Layer 4 of a small transformer language model trained on English Wikipedia (9 layers, counted from 0, width 128).
A neuron's activation on a vector x is GELU(weights . x), where the dot is the dot product.
The model reads these tokens: "2" "5" ")," " S" "o" " this" " is" " Pol" "it" "ics" " (" "St" "ran" "ge" " B" "ed" "f" "ell" "ows" ")" " ("

The vector x that enters this layer's MLP at each token. A number n stands for n times 0.048.
0 "2": -34 -11 9 18 -21 27 41 33 10 68 15 5 14 8 -9 0 -5 10 1 24 -20 30 3 -35 -23 -18 -15 17 22 -28 -35 -6 -13 -6 -37 50 32 3 20 -29 -20 37 26 -25 -2 -36 44 -25 21 -25 6 -1 10 17 6 -10 12 -23 -20 29 -24 -12 2 28 -40 7 -8 44 -94 28 -6 -10 -15 8 7 -43 -12 35 30 -43 37 -12 -38 -5 7 6 3 14 24 -21 -22 -23 -16 43 -44 4 -15 -32 25 -10 -32 -32 3 -18 25 12 -14 -36 -20 -19 64 34 33 -2 0 -1 18 30 27 44 17 11 9 -31 -12 -8 -35 -8
1 "5": -14 -12 -15 6 -53 25 45 44 15 46 -24 -24 47 -17 -13 4 -3 13 -2 22 20 2 37 -20 -8 -1 -27 -20 30 -46 0 -30 9 12 -13 28 62 29 43 -6 -12 22 15 -18 -26 -36 32 -1 -22 3 -42 13 16 55 -59 -12 25 -11 -36 33 -29 8 -11 24 1 9 -7 -1 -44 25 7 -27 7 16 -12 -30 25 23 12 -50 7 -28 -32 -18 5 -18 16 -27 31 -12 -36 -18 34 13 34 10 10 -18 44 -19 -34 -48 -20 4 40 -2 -19 -28 -58 -11 21 31 -12 2 -5 -27 1 38 51 -13 3 4 54 -5 -37 3 -11 17
2 "),": -8 7 -20 0 -53 5 77 42 43 30 -9 7 20 -22 -12 3 -4 44 -3 31 42 -18 3 -12 0 26 -12 -15 25 -46 14 5 -25 10 -44 15 33 39 8 -2 -32 16 24 -16 -6 -17 30 0 29 -4 -14 9 22 -5 -14 -19 39 10 -29 15 -21 -1 0 26 8 39 15 9 -86 18 -22 -41 35 2 -10 -25 15 37 1 -32 5 -36 -19 9 -24 14 -16 -42 6 -23 -26 -36 51 15 -2 15 -31 -11 19 -14 -39 -57 -26 -30 12 -15 0 -20 -34 -30 4 4 4 -10 -8 7 12 16 50 1 29 27 54 -31 -28 -11 -21 20
3 " S": -17 -5 -16 3 -60 6 62 36 27 28 -38 28 18 -35 -7 -11 -17 27 -1 -2 19 -30 -3 -25 4 15 -18 -49 7 -62 -12 15 -5 5 -17 2 62 38 3 8 -26 -10 12 -21 -7 -28 35 17 -6 -10 -28 -15 23 43 8 -4 48 -7 -33 23 -62 -18 2 33 6 19 -11 1 -55 25 -2 -7 17 -38 -1 -36 29 19 11 -28 10 -40 -14 25 -31 9 -1 -29 -3 2 -3 -16 49 -18 15 6 -14 -3 36 -27 -36 -34 -30 -1 46 0 16 -17 14 -32 7 27 15 -25 6 7 34 14 53 70 -4 7 41 -8 -32 23 -21 -11
4 "o": -24 -6 -19 19 -62 41 45 31 22 34 -35 -5 47 -6 -18 -27 -15 14 -17 0 20 -12 23 -33 -5 9 31 -23 51 -28 2 17 -30 22 -28 15 72 38 15 -26 -8 -16 -11 -18 -27 -24 33 8 6 5 -52 -36 29 12 -15 -17 35 -11 -20 20 -58 -17 5 12 18 30 2 -17 -25 21 2 -17 19 11 -16 -77 1 -5 -6 -80 5 -15 -10 -4 11 -3 19 -27 28 -2 -9 -11 53 -6 20 -2 -40 -4 29 -4 -17 -29 -1 -4 31 11 25 -8 8 -36 14 2 22 -24 4 13 24 7 34 42 -3 15 51 16 -40 -4 -48 -4
5 " this": -13 -15 -11 21 -80 27 50 51 44 -1 -36 -9 43 -8 18 -35 -37 53 -8 -13 25 -3 33 -20 -12 -2 13 7 42 -48 -9 16 -10 27 -19 9 66 34 -2 11 -21 24 -5 -26 -11 -9 -4 17 -4 -1 -40 1 23 35 -31 -7 49 -8 -39 14 -3 -11 -20 17 -5 20 -20 -14 -78 36 -17 -31 31 7 -12 -29 -23 12 19 -31 21 -24 -17 5 0 7 -16 -3 10 -20 -39 1 13 -8 11 19 -1 -26 6 -22 -21 -26 -30 -2 29 18 -7 -2 -31 9 -2 -11 37 -16 -9 2 22 14 41 23 9 33 58 7 -22 -27 -51 7
6 " is": -4 -7 3 33 -31 9 66 51 43 11 -3 22 22 -33 -22 -14 -40 28 5 18 36 -6 10 -7 -11 15 -24 -19 42 -69 -22 -16 -30 16 -21 18 44 29 29 -4 -30 -1 27 -24 20 -25 27 30 26 6 -43 13 27 39 -8 -3 38 -25 7 4 -28 22 1 34 -16 37 -6 17 -64 8 -4 -23 -21 -4 -15 -28 -9 37 -7 -23 3 -48 -20 -5 -43 17 -16 -1 1 -27 -45 -6 22 -8 34 -10 -23 -31 -11 -19 -10 -36 -19 3 16 4 10 -12 -27 -41 -15 14 23 -7 0 -23 22 8 65 3 54 27 42 -20 -18 -23 -14 11
7 " Pol": -28 1 15 10 -35 14 80 25 40 46 -38 2 13 8 -13 -16 -27 37 -6 7 9 -13 3 -44 15 5 10 -33 24 -36 1 15 -29 21 -6 23 79 26 -13 0 9 -14 6 -57 -20 -45 10 -2 -5 16 -50 -1 27 25 -11 -18 33 -7 -23 3 -34 -18 -3 -8 -4 28 -1 18 -66 43 -20 -6 32 -20 17 -56 30 36 15 -19 -25 -49 -15 12 -5 9 -21 -19 4 -21 -7 -26 46 -7 41 -3 16 -20 46 14 -2 1 -30 14 21 6 -7 -26 -6 -32 -8 -23 -25 -15 6 -15 -13 29 42 51 29 1 39 -10 -21 -17 -18 -6
8 "it": 7 -15 -6 5 -9 24 72 36 46 1 -16 -21 8 -2 5 3 -35 16 21 3 13 -44 23 -19 -8 17 7 -9 32 -32 20 27 -14 42 -18 27 93 20 -12 28 -17 29 0 -29 -41 -19 31 6 1 -15 -74 -5 19 55 -22 -2 7 -20 -65 33 -36 -14 -18 9 -2 -8 -20 25 -58 15 -6 8 19 -19 21 -49 30 20 -19 -53 8 -17 -3 5 -31 13 -33 -8 -9 -28 -11 8 62 10 27 -21 7 -23 29 3 22 -37 -21 11 30 10 1 3 -18 -31 -16 -1 7 -51 14 -23 1 35 27 18 23 -13 17 -23 -15 22 -38 -2
9 "ics": -25 -5 -11 11 -52 5 49 39 58 25 -25 4 31 -43 -13 -6 -26 30 15 4 56 -29 31 4 7 17 19 -21 15 -47 -11 -8 -13 41 -7 -1 92 10 -19 27 -31 20 12 -22 -22 -9 1 -20 -7 17 -30 -20 33 31 -46 -5 9 -14 -20 4 -30 26 -8 31 -27 -8 -31 18 -58 29 13 2 17 5 -13 -33 19 21 15 -61 -8 -20 -20 11 2 -9 -1 -5 17 -5 -14 14 14 9 -8 5 1 -6 24 -6 8 -31 -36 8 28 28 -28 2 -14 -53 25 -22 29 -37 12 -26 30 14 61 -1 40 1 41 -43 -14 3 -49 2
10 " (": -23 -13 -32 19 -35 7 42 44 41 44 -20 17 14 -23 -20 11 -37 16 18 5 12 -43 1 1 4 12 -7 -10 30 -40 -25 -10 -22 5 1 34 61 41 17 8 -11 11 25 -54 12 -6 50 18 3 16 -15 8 48 10 -4 2 37 -24 0 19 -15 -5 3 30 38 39 -1 4 -63 22 -21 -43 23 5 -6 -45 11 26 -4 -35 -10 -53 -28 8 -51 4 -40 -28 13 -20 -15 -5 49 -3 12 -1 -6 -15 16 -24 -15 -53 -17 -23 41 -14 -14 -27 -27 -57 19 6 12 -10 -7 -17 39 15 23 26 26 9 43 -32 -26 14 -34 15
11 "St": -32 23 -17 -2 -44 28 43 5 57 22 -66 -14 36 -24 -16 -17 0 26 3 -32 27 -30 5 -36 -12 -1 -9 -22 25 -43 -4 13 -10 20 16 17 79 45 17 13 -4 44 25 -30 -26 -19 12 -25 -7 0 -11 7 45 41 -10 -24 49 -9 -19 9 -55 6 -12 -6 -2 20 -15 4 -55 -10 -6 -2 2 -13 0 -50 10 21 5 -17 -19 -35 -40 11 -18 5 -16 -34 28 19 10 -2 5 9 14 2 -2 -12 56 -44 5 -49 -21 1 18 8 17 -29 30 -51 -4 20 22 -14 7 -10 28 30 13 50 35 27 -4 -9 -38 9 -23 13
12 "ran": -2 2 14 22 -88 27 79 24 40 22 -48 -31 23 9 -4 -3 -13 2 -20 -3 43 -25 3 -13 -20 6 21 -16 -7 -36 9 -25 -54 9 -10 15 50 48 11 -10 9 27 -4 -18 -12 -40 -3 -18 20 -12 -47 -22 28 42 -10 -32 8 3 -3 6 -68 13 -3 35 41 6 -19 -25 -53 5 13 -8 15 -2 19 -41 -15 31 7 -47 -12 -13 -13 5 -22 37 -28 -1 7 7 -2 -6 28 42 -1 32 -6 -25 16 6 9 -36 12 1 38 0 5 -12 -23 -13 -20 41 42 -24 -30 -31 5 23 40 38 34 4 10 -6 -39 13 -37 12
13 "ge": -44 -11 3 17 -87 18 31 32 53 28 -42 -18 28 4 -19 -22 -15 6 18 5 22 -10 36 -2 -5 5 8 5 22 -35 12 -23 -15 36 -9 -18 43 56 -11 16 13 14 2 -8 -20 -12 9 -21 -8 45 -38 -10 47 33 -9 -20 12 3 -34 12 -33 19 -25 10 25 25 -30 20 -52 -2 34 -6 6 15 15 -34 -15 28 0 -71 -9 -6 -18 -41 -7 16 -17 5 19 25 -16 -3 19 3 10 22 3 -24 31 -15 4 -28 -10 5 -23 12 -10 -3 -12 -46 5 25 42 -18 -32 -33 44 15 55 -3 45 -17 35 -6 -33 23 -74 1
14 " B": -22 -16 -21 -5 -84 23 43 32 51 33 -56 17 17 -6 17 -19 -13 5 10 1 10 -12 14 -11 21 -23 -4 -26 19 -65 2 -11 -10 13 15 8 52 46 7 45 -5 20 -2 -49 -17 -30 32 -8 -25 19 -39 18 20 31 1 -3 13 -25 -27 18 -26 -10 -4 22 23 20 -4 6 -45 11 -9 -10 17 -27 1 -22 35 49 15 -18 -27 -45 -25 -18 -28 11 -47 -31 23 -2 -34 8 19 -21 40 0 -7 -33 13 -31 -17 -43 -17 -25 14 6 5 -18 11 -26 15 31 3 -17 17 -22 52 20 39 69 35 3 18 -7 -2 6 -27 19
15 "ed": -23 -9 -11 -17 -48 -19 59 33 26 11 -61 0 5 -15 22 -12 25 -3 -28 -23 15 -30 31 -23 8 5 19 -20 22 -29 -1 -4 -8 65 1 53 83 26 31 25 -2 -3 2 -48 -11 -34 2 15 5 31 -48 7 7 38 -26 8 9 -29 -25 12 -36 9 -29 20 4 2 15 -13 -33 9 -11 -1 4 -25 16 -16 15 52 5 -24 10 -14 -23 -24 -12 13 -16 10 49 -7 -39 -10 47 13 -2 17 11 -36 26 -2 -7 -25 -26 12 -29 31 -27 -26 -20 -54 -16 -19 43 -7 6 7 29 5 52 49 29 -20 23 -13 -25 -18 -37 7
16 "f": -43 -22 -8 -7 -94 3 46 10 16 32 -56 4 6 -8 1 3 -16 24 3 -31 -3 22 43 -19 -7 3 -19 -10 41 -33 -3 0 -8 34 -7 14 83 42 0 30 -16 3 -15 -21 -44 -31 23 -9 -20 10 -38 10 -8 32 -26 2 -10 -9 -30 25 -20 15 -29 13 36 15 -31 2 -42 14 -45 -3 28 17 5 -1 17 21 16 -3 -10 -28 -48 -22 -6 32 -19 -10 29 -12 -48 -4 32 17 4 -31 9 -22 52 -15 17 -16 -12 6 -6 36 13 -23 2 -45 6 -1 31 11 20 -24 9 44 49 54 19 -4 33 -26 -40 6 -14 4
17 "ell": -55 3 17 3 -84 -14 53 19 36 4 -63 18 -3 -1 -18 3 -13 -10 -31 9 40 -18 25 -5 -11 -13 16 22 33 -33 -1 -18 -1 55 -17 31 60 47 28 4 -24 32 12 -36 -16 -2 17 -28 1 36 -42 -4 29 21 -53 -12 3 -8 -50 18 -22 17 -9 21 -4 -19 -24 16 -47 1 15 -3 29 8 8 6 14 32 12 -3 15 -7 -13 -31 -22 16 -38 -29 -22 7 -23 10 -4 4 23 -15 13 -23 37 -30 12 -49 -44 -26 40 26 5 0 -13 -18 7 28 -1 -30 22 -38 16 42 51 37 43 -19 36 -3 -12 -31 -24 -8
18 "ows": -56 0 17 31 -45 -10 37 15 48 25 -49 6 39 -34 -16 -11 -17 8 -16 16 54 -32 25 -15 -1 -14 34 15 30 -53 -3 -4 -33 48 -8 -2 90 42 6 31 -23 19 4 -36 -23 -23 9 -21 -29 11 -31 -26 36 28 -14 2 7 12 -32 22 -17 42 5 31 -11 9 -18 10 -49 11 14 -4 11 14 -17 -15 -2 28 22 -40 0 -6 -29 0 -21 21 5 -14 28 -33 -11 -2 7 8 -3 -36 -5 -21 41 -19 11 8 -32 -3 3 8 -13 12 -26 -59 -14 15 4 -22 6 -55 48 13 40 16 57 -22 13 -4 -8 -20 -34 17
19 ")": -35 2 -3 -16 -58 -6 61 33 50 49 -9 14 23 -37 2 -13 -1 22 5 35 23 -25 21 -13 -5 9 4 10 20 -47 8 15 -5 20 -29 21 33 62 17 -2 -30 38 10 -38 -9 -12 23 -21 -1 5 -22 -6 16 1 -14 1 36 11 -12 -8 -34 21 -5 33 29 48 -17 20 -65 10 3 -20 16 19 -18 -27 20 19 -20 -52 -11 -25 -34 27 -46 -10 -20 -34 18 -23 -17 -23 36 2 0 2 -3 -24 25 -18 -6 -51 -34 -30 47 4 -10 -7 -40 -44 1 10 15 8 -17 -22 26 6 38 23 50 8 60 -24 -21 -10 -33 -1
20 " (": -22 -17 -32 7 -48 6 43 47 41 35 -12 10 11 -24 -19 14 -40 15 12 15 26 -45 -1 -4 7 11 -7 1 24 -43 -18 1 -23 -3 -15 37 56 42 24 2 -15 10 26 -55 11 -13 50 9 -1 10 -12 8 44 5 -7 10 41 -15 9 11 -17 -6 6 30 40 40 -2 -6 -58 16 -20 -41 20 6 -5 -42 2 25 -15 -30 -7 -40 -24 10 -58 15 -39 -38 20 -17 -10 -3 52 -5 23 -7 0 -23 20 -33 -8 -57 -14 -24 36 -15 -25 -27 -30 -44 21 8 18 -2 -4 -11 43 14 25 32 27 9 36 -33 -35 23 -30 11

Each question shows the input weights of one neuron of the MLP. A number n stands for n times 0.0059.

n217: 30 -18 -15 -9 26 35 22 -47 7 -11 14 24 4 6 -9 42 5 -16 -9 -18 36 12 11 -15 20 -4 -39 -17 15 -7 10 -7 -27 19 41 35 -1 -14 -14 -17 -13 -27 9 23 -23 34 13 47 -12 11 -21 11 -8 19 2 -35 -40 5 -8 -19 15 9 26 -6 -14 14 -7 5 -30 -16 -11 -32 3 48 1 -24 13 6 -33 29 -48 -17 -34 15 23 -1 -32 29 3 38 25 -31 -8 8 -3 -3 4 21 -27 15 32 -17 21 15 -25 -28 37 -1 1 15 -17 3 -10 -26 43 -50 -19 -28 26 -10 -7 1 -6 -23 25 -11 25 -14
Its three highest activations, in order, are on tokens 6 " is", 8 "it", 7 " Pol"

n499: 21 12 9 18 16 -12 5 -73 20 -24 -14 16 17 -31 40 1 -5 18 43 -50 10 -8 20 25 -38 48 11 11 -34 6 7 43 -2 28 -1 -14 -16 6 -29 -19 15 31 -41 -22 1 -11 30 6 -16 -24 -7 12 16 5 2 -1 22 8 11 3 41 -27 45 8 21 -42 4 7 -5 3 -30 -21 -7 -12 -27 -31 1 21 -39 32 30 32 -58 -17 -16 -14 -3 18 -10 -26 33 20 -37 19 21 1 -25 -34 10 -6 22 -36 -23 -1 1 15 -22 -16 -9 -2 19 2 17 21 -10 23 -4 4 -13 6 21 -4 -22 -1 50 -8 7 1
Its three highest activations, in order, are on tokens 11 "St", 8 "it", 5 " this"

n476: 4 -54 -22 0 -1 -10 -40 -27 -26 1 34 25 2 10 -12 -7 21 -25 28 51 11 -59 -27 17 13 -1 -28 2 -12 -12 -23 3 9 -23 -24 10 -17 44 -27 16 -19 -38 9 34 30 23 36 14 -17 8 -48 -2 -16 12 4 33 8 -36 3 24 13 5 21 -41 42 29 -11 25 21 18 -18 -30 20 66 -7 -47 -9 8 -5 21 -15 24 26 -4 -50 -39 -7 10 22 38 13 37 -29 6 -13 23 13 -57 22 -1 3 31 -30 5 -29 2 29 20 31 10 25 5 5 7 -30 27 17 21 -2 -22 3 10 -30 3 -6 -44 -36 -17
Which token does this neuron like most? 20 " ("

n0: -9 -9 -15 -9 -15 -25 15 -31 6 4 -17 -4 18 -28 20 -30 -29 0 -11 -11 4 5 21 -26 -11 55 -16 -19 -16 -39 12 1 1 -16 8 15 -25 -12 -19 6 37 -18 -15 -9 49 -3 -52 -27 32 15 -18 23 17 -3 26 -23 -38 8 38 -6 33 13 28 10 -22 44 19 38 53 8 32 1 21 10 17 -24 9 11 11 -32 -7 12 1 35 -17 -7 -2 -34 15 -20 -5 -26 1 9 -29 -26 58 -7 -9 -16 -4 12 18 -11 34 -10 -18 3 -10 3 26 21 1 -19 -7 -39 9 -14 1 -7 -12 43 -28 3 0 1 38 11
Which token does this neuron like most? 19 ")"

n384: -37 12 1 -49 18 24 7 -9 9 -5 -11 9 0 -25 -18 -8 11 7 42 -13 -21 20 -5 11 -38 12 34 30 -18 22 -4 33 27 -19 -8 13 31 17 -5 -14 -31 11 -17 12 -4 1 18 -20 -11 10 7 7 -5 17 -12 40 -1 34 42 48 -3 20 -5 57 10 -30 -8 -22 -24 -6 -6 4 -22 -22 22 3 -21 2 13 17 21 -20 0 -34 28 13 -14 15 -19 -16 22 28 20 24 6 -16 11 -41 -67 19 -18 18 8 -10 -41 -20 -5 20 1 -24 -4 -79 -41 26 -8 -22 0 1 3 9 -11 4 -1 -17 -47 26 9 22
On which token does it fire most, and how strongly? 16 "f", at about 1.5

n236: 16 -18 -53 5 13 14 41 -10 -9 -21 22 -19 -6 35 29 -1 -11 -4 -6 -4 9 6 1 15 -21 42 14 8 4 9 -14 1 -35 21 4 -38 -31 6 -13 30 -10 -1 47 -19 -11 -12 16 1 0 -23 28 58 -14 -44 -12 -7 16 7 -26 -3 3 77 31 -16 33 29 -4 -20 2 -6 -37 4 -28 7 -7 0 -24 -16 -35 -29 0 36 -26 11 37 6 -27 30 28 31 -15 20 -28 -38 27 -17 -5 -9 17 -34 -13 14 -14 -63 8 22 -11 -36 36 -20 -3 4 10 11 8 9 11 -64 23 13 -27 21 -17 1 -26 11 42 -24
Its three highest activations, in order, are on tokens 20 " (", 11 "St", 16 "f"

n424: -40 -27 -28 -13 10 9 20 26 6 20 -19 16 -22 31 6 -1 12 10 70 14 0 -22 -28 -19 15 -11 18 14 -6 0 -27 -6 27 31 -22 -11 4 -1 -10 11 15 39 -9 48 21 -49 -13 3 -48 18 20 -7 -17 -29 -11 26 -33 12 24 -28 1 21 -17 6 -26 5 -21 -6 31 34 -34 21 -23 2 1 -8 -1 12 -15 5 -6 -18 8 -3 3 45 -1 -1 42 21 14 -29 -18 -31 -49 21 13 13 18 58 -15 11 -3 4 32 21 -1 -11 -47 -41 -4 -33 15 -5 44 11 -31 5 -1 -34 -8 -44 -14 11 -6 13 26 11
Its two highest activations, in order, are on tokens 9 "ics", 15 "ed"

n140: 7 -1 -6 17 -2 16 11 0 16 13 14 -23 29 -6 -12 22 2 11 11 1 39 -20 21 -10 -3 18 -33 8 -48 -26 11 -17 -10 -31 2 9 -13 -22 8 -5 26 17 -13 5 -30 -4 1 -18 3 4 -4 29 48 -27 -21 20 2 39 4 8 31 -10 -14 11 -18 0 43 4 -1 -8 -30 54 14 -13 18 2 -11 9 -30 -7 -4 -27 -23 26 -20 -5 12 21 12 -31 -24 6 -17 -6 -9 37 25 13 27 1 33 -25 7 -34 -52 -17 11 11 8 -9 0 0 -1 -24 28 -7 19 7 -18 -32 -42 -18 -12 32 -8 -22 8 -18
On which token does it fire most, and how strongly? 2 "),", at about 0.74

n326: 30 -6 -13 3 22 31 13 12 20 -63 -17 15 -19 32 4 6 -27 -28 6 11 -11 11 -28 50 -4 -26 -11 20 -6 28 17 -18 -1 -25 4 12 -21 -10 -38 0 6 5 11 -7 27 9 -12 -24 5 11 -11 -8 -22 -8 2 -33 24 44 35 24 3 -12 3 37 -6 -7 27 7 -1 -17 20 -38 39 -10 -15 5 -13 43 -27 -34 -1 -20 -3 -29 29 -23 -22 -47 9 23 -8 27 -40 -1 9 -20 -21 -16 -6 -30 -32 -26 12 36 40 -26 -1 -59 1 41 9 -7 26 51 -36 7 -21 -2 27 16 -10 17 18 6 19 -6 1 -1
Its two highest activations, in order, are on tokens 2 "),", 20 " ("

n359: -5 21 -21 -8 8 -2 -34 5 8 -8 1 0 18 20 10 -23 -18 35 -17 10 4 -15 6 33 -12 -9 21 -16 13 -13 -8 31 21 -18 -8 -28 31 1 -6 -36 2 -10 5 23 -1 18 16 49 32 0 20 -18 19 -5 26 -12 -21 -41 -16 -38 3 27 -7 -20 7 -35 42 70 1 26 -24 20 0 14 32 -41 10 24 17 -17 -43 -24 8 -17 21 -33 15 13 -46 18 13 33 -2 1 -22 21 33 23 -11 10 4 1 4 -42 -42 -3 13 8 -28 -40 -22 -10 11 -10 -62 -29 12 -19 0 3 5 -26 -4 33 -28 13 16 -13
Which token does this neuron like most? 13 "ge"

n67: -15 32 -18 -1 -31 13 -30 -53 24 -19 28 7 -5 -20 -14 9 9 -3 -1 0 26 18 14 -15 -29 45 -48 21 10 -60 10 -7 15 -9 -72 -17 5 -16 9 -16 -9 3 -9 28 22 13 -26 -11 28 -10 24 0 -36 -21 16 21 -18 23 23 37 -8 43 24 -33 -13 -6 -3 16 1 19 23 -9 -22 4 24 -9 -16 15 -23 -19 4 -10 -30 15 -7 -24 -31 -19 -8 7 16 4 -16 -16 40 9 21 7 36 20 -13 19 7 23 -48 30 -14 12 26 17 27 -26 42 -6 16 -8 1 -14 24 -6 34 -42 -3 -11 4 3 5 14
Its three highest activations, in order, are on tokens 13 "ge", 9 "ics", 6 " is"

n314: -21 12 -33 5 -14 -15 -2 -3 -14 -38 -7 -4 22 27 -9 5 -32 -14 -2 -21 -7 7 22 30 -20 39 20 -1 0 -18 -24 -5 -36 -42 -12 17 -32 -9 4 40 -20 84 -8 -23 7 26 -14 11 -27 -30 -38 21 -6 -7 -8 31 22 -7 25 40 52 -42 32 -8 20 10 -3 33 11 -8 17 -13 -14 -19 -3 -46 37 12 6 -28 -36 40 5 21 -7 8 8 -18 -8 20 0 39 -6 -5 -24 -7 18 16 -31 9 44 36 30 -14 -10 -73 -21 2 -29 27 -14 3 23 -8 24 17 -16 7 -12 52 -16 8 4 -1 -82 13 -2 -7
On which token does it fire most, and how strongly? 20 " (", at about 1.5

n11: -7 -20 17 -24 -27 -15 -15 6 -27 14 -14 18 -37 -9 39 -10 12 -18 -13 -7 -27 6 8 17 1 26 5 50 18 -3 -5 20 -36 25 16 11 -48 -9 -7 -12 26 19 -6 -24 14 -40 16 -25 -41 -6 27 15 13 -26 1 34 2 -17 -28 -16 68 57 -13 19 -15 -6 29 49 -16 -9 -19 -14 13 -36 -5 40 -31 25 -23 7 -9 14 -11 -51 -17 23 -30 22 48 -40 -14 23 37 19 27 -7 12 17 -6 24 -8 23 31 -16 25 -4 -13 -5 36 30 25 -46 -24 -14 24 -44 -16 -29 10 -12 1 22 -14 32 -16 13 -29 -19
Its two highest activations, in order, are on tokens 16 "f", 15 "ed"

n470: 18 14 -22 -43 1 5 32 -37 -11 41 -13 -12 34 12 -14 -48 12 8 21 -2 -62 7 -7 0 10 26 19 5 -58 -20 -37 -17 2 -18 -8 13 42 -25 -29 13 -1 7 -33 58 8 -2 14 -10 -9 5 38 9 25 -50 -27 11 35 17 18 19 1 3 9 1 11 -16 -4 38 -24 -38 10 8 21 0 15 7 58 2 21 3 48 -32 5 -5 -18 56 18 -9 4 -1 62 7 -9 34 -30 -33 -27 -28 4 14 -10 -10 -14 -35 -20 -17 10 21 13 3 -39 23 1 9 4 -39 49 0 -51 -19 -16 7 -15 11 -22 -41 27 -14
Its two highest activations, in order, are on tokens 11 "St", 0 "2"

n243: -6 9 4 20 -25 -11 -21 4 15 -11 -6 -3 6 27 36 -18 9 -13 -6 4 -15 36 -14 34 -18 -16 9 84 8 -17 12 -24 18 -20 -11 -39 8 8 -11 -14 -18 22 21 -9 11 26 43 -7 26 -26 -17 -3 19 33 -39 8 -19 14 -2 2 -44 -20 9 -18 -45 13 21 30 -18 -25 12 60 -24 18 6 32 -6 40 -30 -38 -31 6 25 -9 0 -55 -24 17 4 24 19 22 -6 5 -11 8 29 36 -20 -4 0 15 -52 52 1 -20 -34 -11 -25 -16 4 -64 33 13 -2 -38 -43 26 -21 19 -26 -26 6 23 22 -3 33 22
On which token does it fire most, and how strongly? 17 "ell", at about 1.1

n17: -3 6 -25 21 -21 -46 -32 -5 -16 7 9 39 7 -44 10 26 -28 22 3 17 7 -22 1 8 -24 -5 12 14 36 -44 6 7 -23 -15 15 -4 -7 -5 6 -19 -5 -6 13 13 -10 14 -35 56 23 34 -18 21 2 -43 -15 39 -30 21 -21 35 -7 -21 -9 -29 -10 41 41 6 -10 26 26 -20 -15 -28 4 8 -12 42 -5 12 -3 -14 47 10 0 -19 9 -26 12 22 -19 18 -11 42 6 19 17 9 11 5 53 24 -7 -15 -39 36 -45 5 -37 2 14 -34 -46 16 -9 -7 -37 32 -5 -14 -21 -13 -8 7 -2 2 -4 10
Its two highest activations, in order, are on tokens 2 "),", 15 "ed"

n502: -28 25 15 11 10 -46 30 -6 6 21 -34 20 50 -43 21 -28 35 -25 4 -37 -9 19 -4 -6 21 -4 -4 14 -45 -7 34 -4 -19 -41 17 -39 0 -3 -14 -17 20 14 -9 0 -22 24 20 -18 21 4 -46 9 2 -12 66 -25 2 -8 7 -20 12 -14 31 -13 -20 -24 -14 -19 -6 -17 11 4 0 24 39 -24 -9 23 48 -16 20 66 -6 4 -7 36 17 -4 1 23 17 21 31 9 -3 11 6 -45 15 3 -28 -2 -16 27 26 14 -15 -6 -27 46 -21 6 -7 7 46 -19 -4 -33 -11 -42 25 -1 -53 2 19 9 -3 -36
Its three highest activations, in order, are on tokens 12 "ran", 18 "ows", 13 "ge"

n193: 32 -27 10 -13 1 -28 18 -4 15 2 -6 29 19 29 17 3 -5 8 14 6 -46 -4 -3 -16 15 -7 -11 16 -5 26 -32 -2 -21 -14 -48 -26 -11 13 -4 29 13 21 -9 22 -9 -39 11 -2 5 -15 -10 -1 20 -38 -40 48 -12 40 28 -5 -9 -71 8 -5 -18 -13 -12 28 3 -24 -13 -80 -40 5 -24 33 -15 -30 27 -2 -33 1 -5 51 -15 43 -18 13 3 28 5 -5 28 73 0 -13 2 55 -7 26 -13 54 1 39 28 11 -7 -34 42 1 12 -14 14 -34 5 -35 -33 0 -21 19 -3 -23 48 19 1 -21 -22 -22
Its three highest activations, in order, are on tokens 7 " Pol", 0 "2", 16 "f"

n389: 21 9 36 37 7 46 9 3 -22 -26 2 -4 -50 -10 -10 3 9 -57 -1 41 -5 13 11 1 -13 -2 -8 -4 0 24 -2 -22 -5 -19 -23 39 -21 15 9 -17 -24 14 25 -28 -18 -39 22 -27 -35 -65 19 -21 -10 -17 -37 -7 -23 9 2 -13 -11 -25 33 13 -16 29 22 -30 -45 -2 -22 17 8 15 11 28 52 -4 0 48 75 -30 6 29 23 31 -29 10 45 40 26 -42 -18 -46 -25 -8 -42 25 51 -25 -18 5 9 7 2 44 -13 16 8 -4 6 -18 14 6 -18 10 -43 -4 -35 4 -2 -8 -1 -23 44 9 18 15
Which token does this neuron like most? 0 "2"

n297: 19 23 -6 -28 45 32 -2 1 35 9 -4 -1 17 0 19 18 -22 55 33 16 -31 -3 10 -49 8 -1 30 9 -5 1 -17 -5 -27 24 3 -15 2 48 -36 14 -14 30 26 33 0 11 -30 54 -20 -14 17 -13 19 43 -16 -11 -8 16 -23 -22 43 15 -19 1 -55 -17 16 -21 35 -48 42 -19 -68 1 19 43 1 -40 41 -7 13 -21 0 -4 -42 -8 3 7 -7 -5 -18 -8 -35 6 19 3 5 -10 -11 20 52 -1 19 -11 -36 -15 -44 36 -19 2 -8 8 22 -10 -54 3 -1 11 21 36 -3 -10 -26 -34 -48 -34 3 1
Its two highest activations, in order, are on tokens 18 "ows", 13 "ge"

n168: -8 -10 23 18 16 43 -3 2 -29 17 13 -10 14 30 15 -1 -21 26 -17 39 15 -30 -37 -5 -53 -29 -9 33 51 15 5 -29 5 15 2 -1 29 -2 -74 22 -9 -7 -54 -16 -21 -45 13 9 6 7 11 -1 4 0 1 2 -42 17 -20 -19 -22 -2 13 -18 -12 4 36 36 30 -3 -22 -13 -17 -1 15 7 25 -22 -23 36 -17 11 -20 29 9 2 -27 33 -1 12 1 -49 26 -20 32 21 -1 -27 16 14 -8 41 20 -5 3 -32 -19 -24 15 13 -19 -46 5 -3 -41 21 6 -37 34 1 10 29 -10 1 -44 62 18 -30
On which token does it fire most, and how strongly? 7 " Pol", at about 2.7

n280: 41 30 -19 -26 13 30 -20 18 -27 4 13 -3 53 12 30 66 37 14 7 6 -12 -26 30 -29 -49 -28 4 11 6 -12 32 9 31 12 0 -3 -24 -40 -23 27 13 41 17 23 -47 -39 -5 16 -24 18 -3 -12 17 29 14 1 46 -27 67 -1 8 33 -24 -26 -7 12 11 17 -2 2 9 -35 4 43 11 16 -11 -16 -15 19 -6 -3 -29 -2 28 -5 26 3 -7 2 -49 -57 7 -6 -3 -11 -6 71 -1 2 11 -15 -7 -15 -22 11 -11 -15 -25 0 27 14 -63 -26 52 -9 -39 35 -41 30 -12 7 -42 -46 -21 -8 16 -38
On which token does it fire most, and how strongly? 1 "5", at about 1.3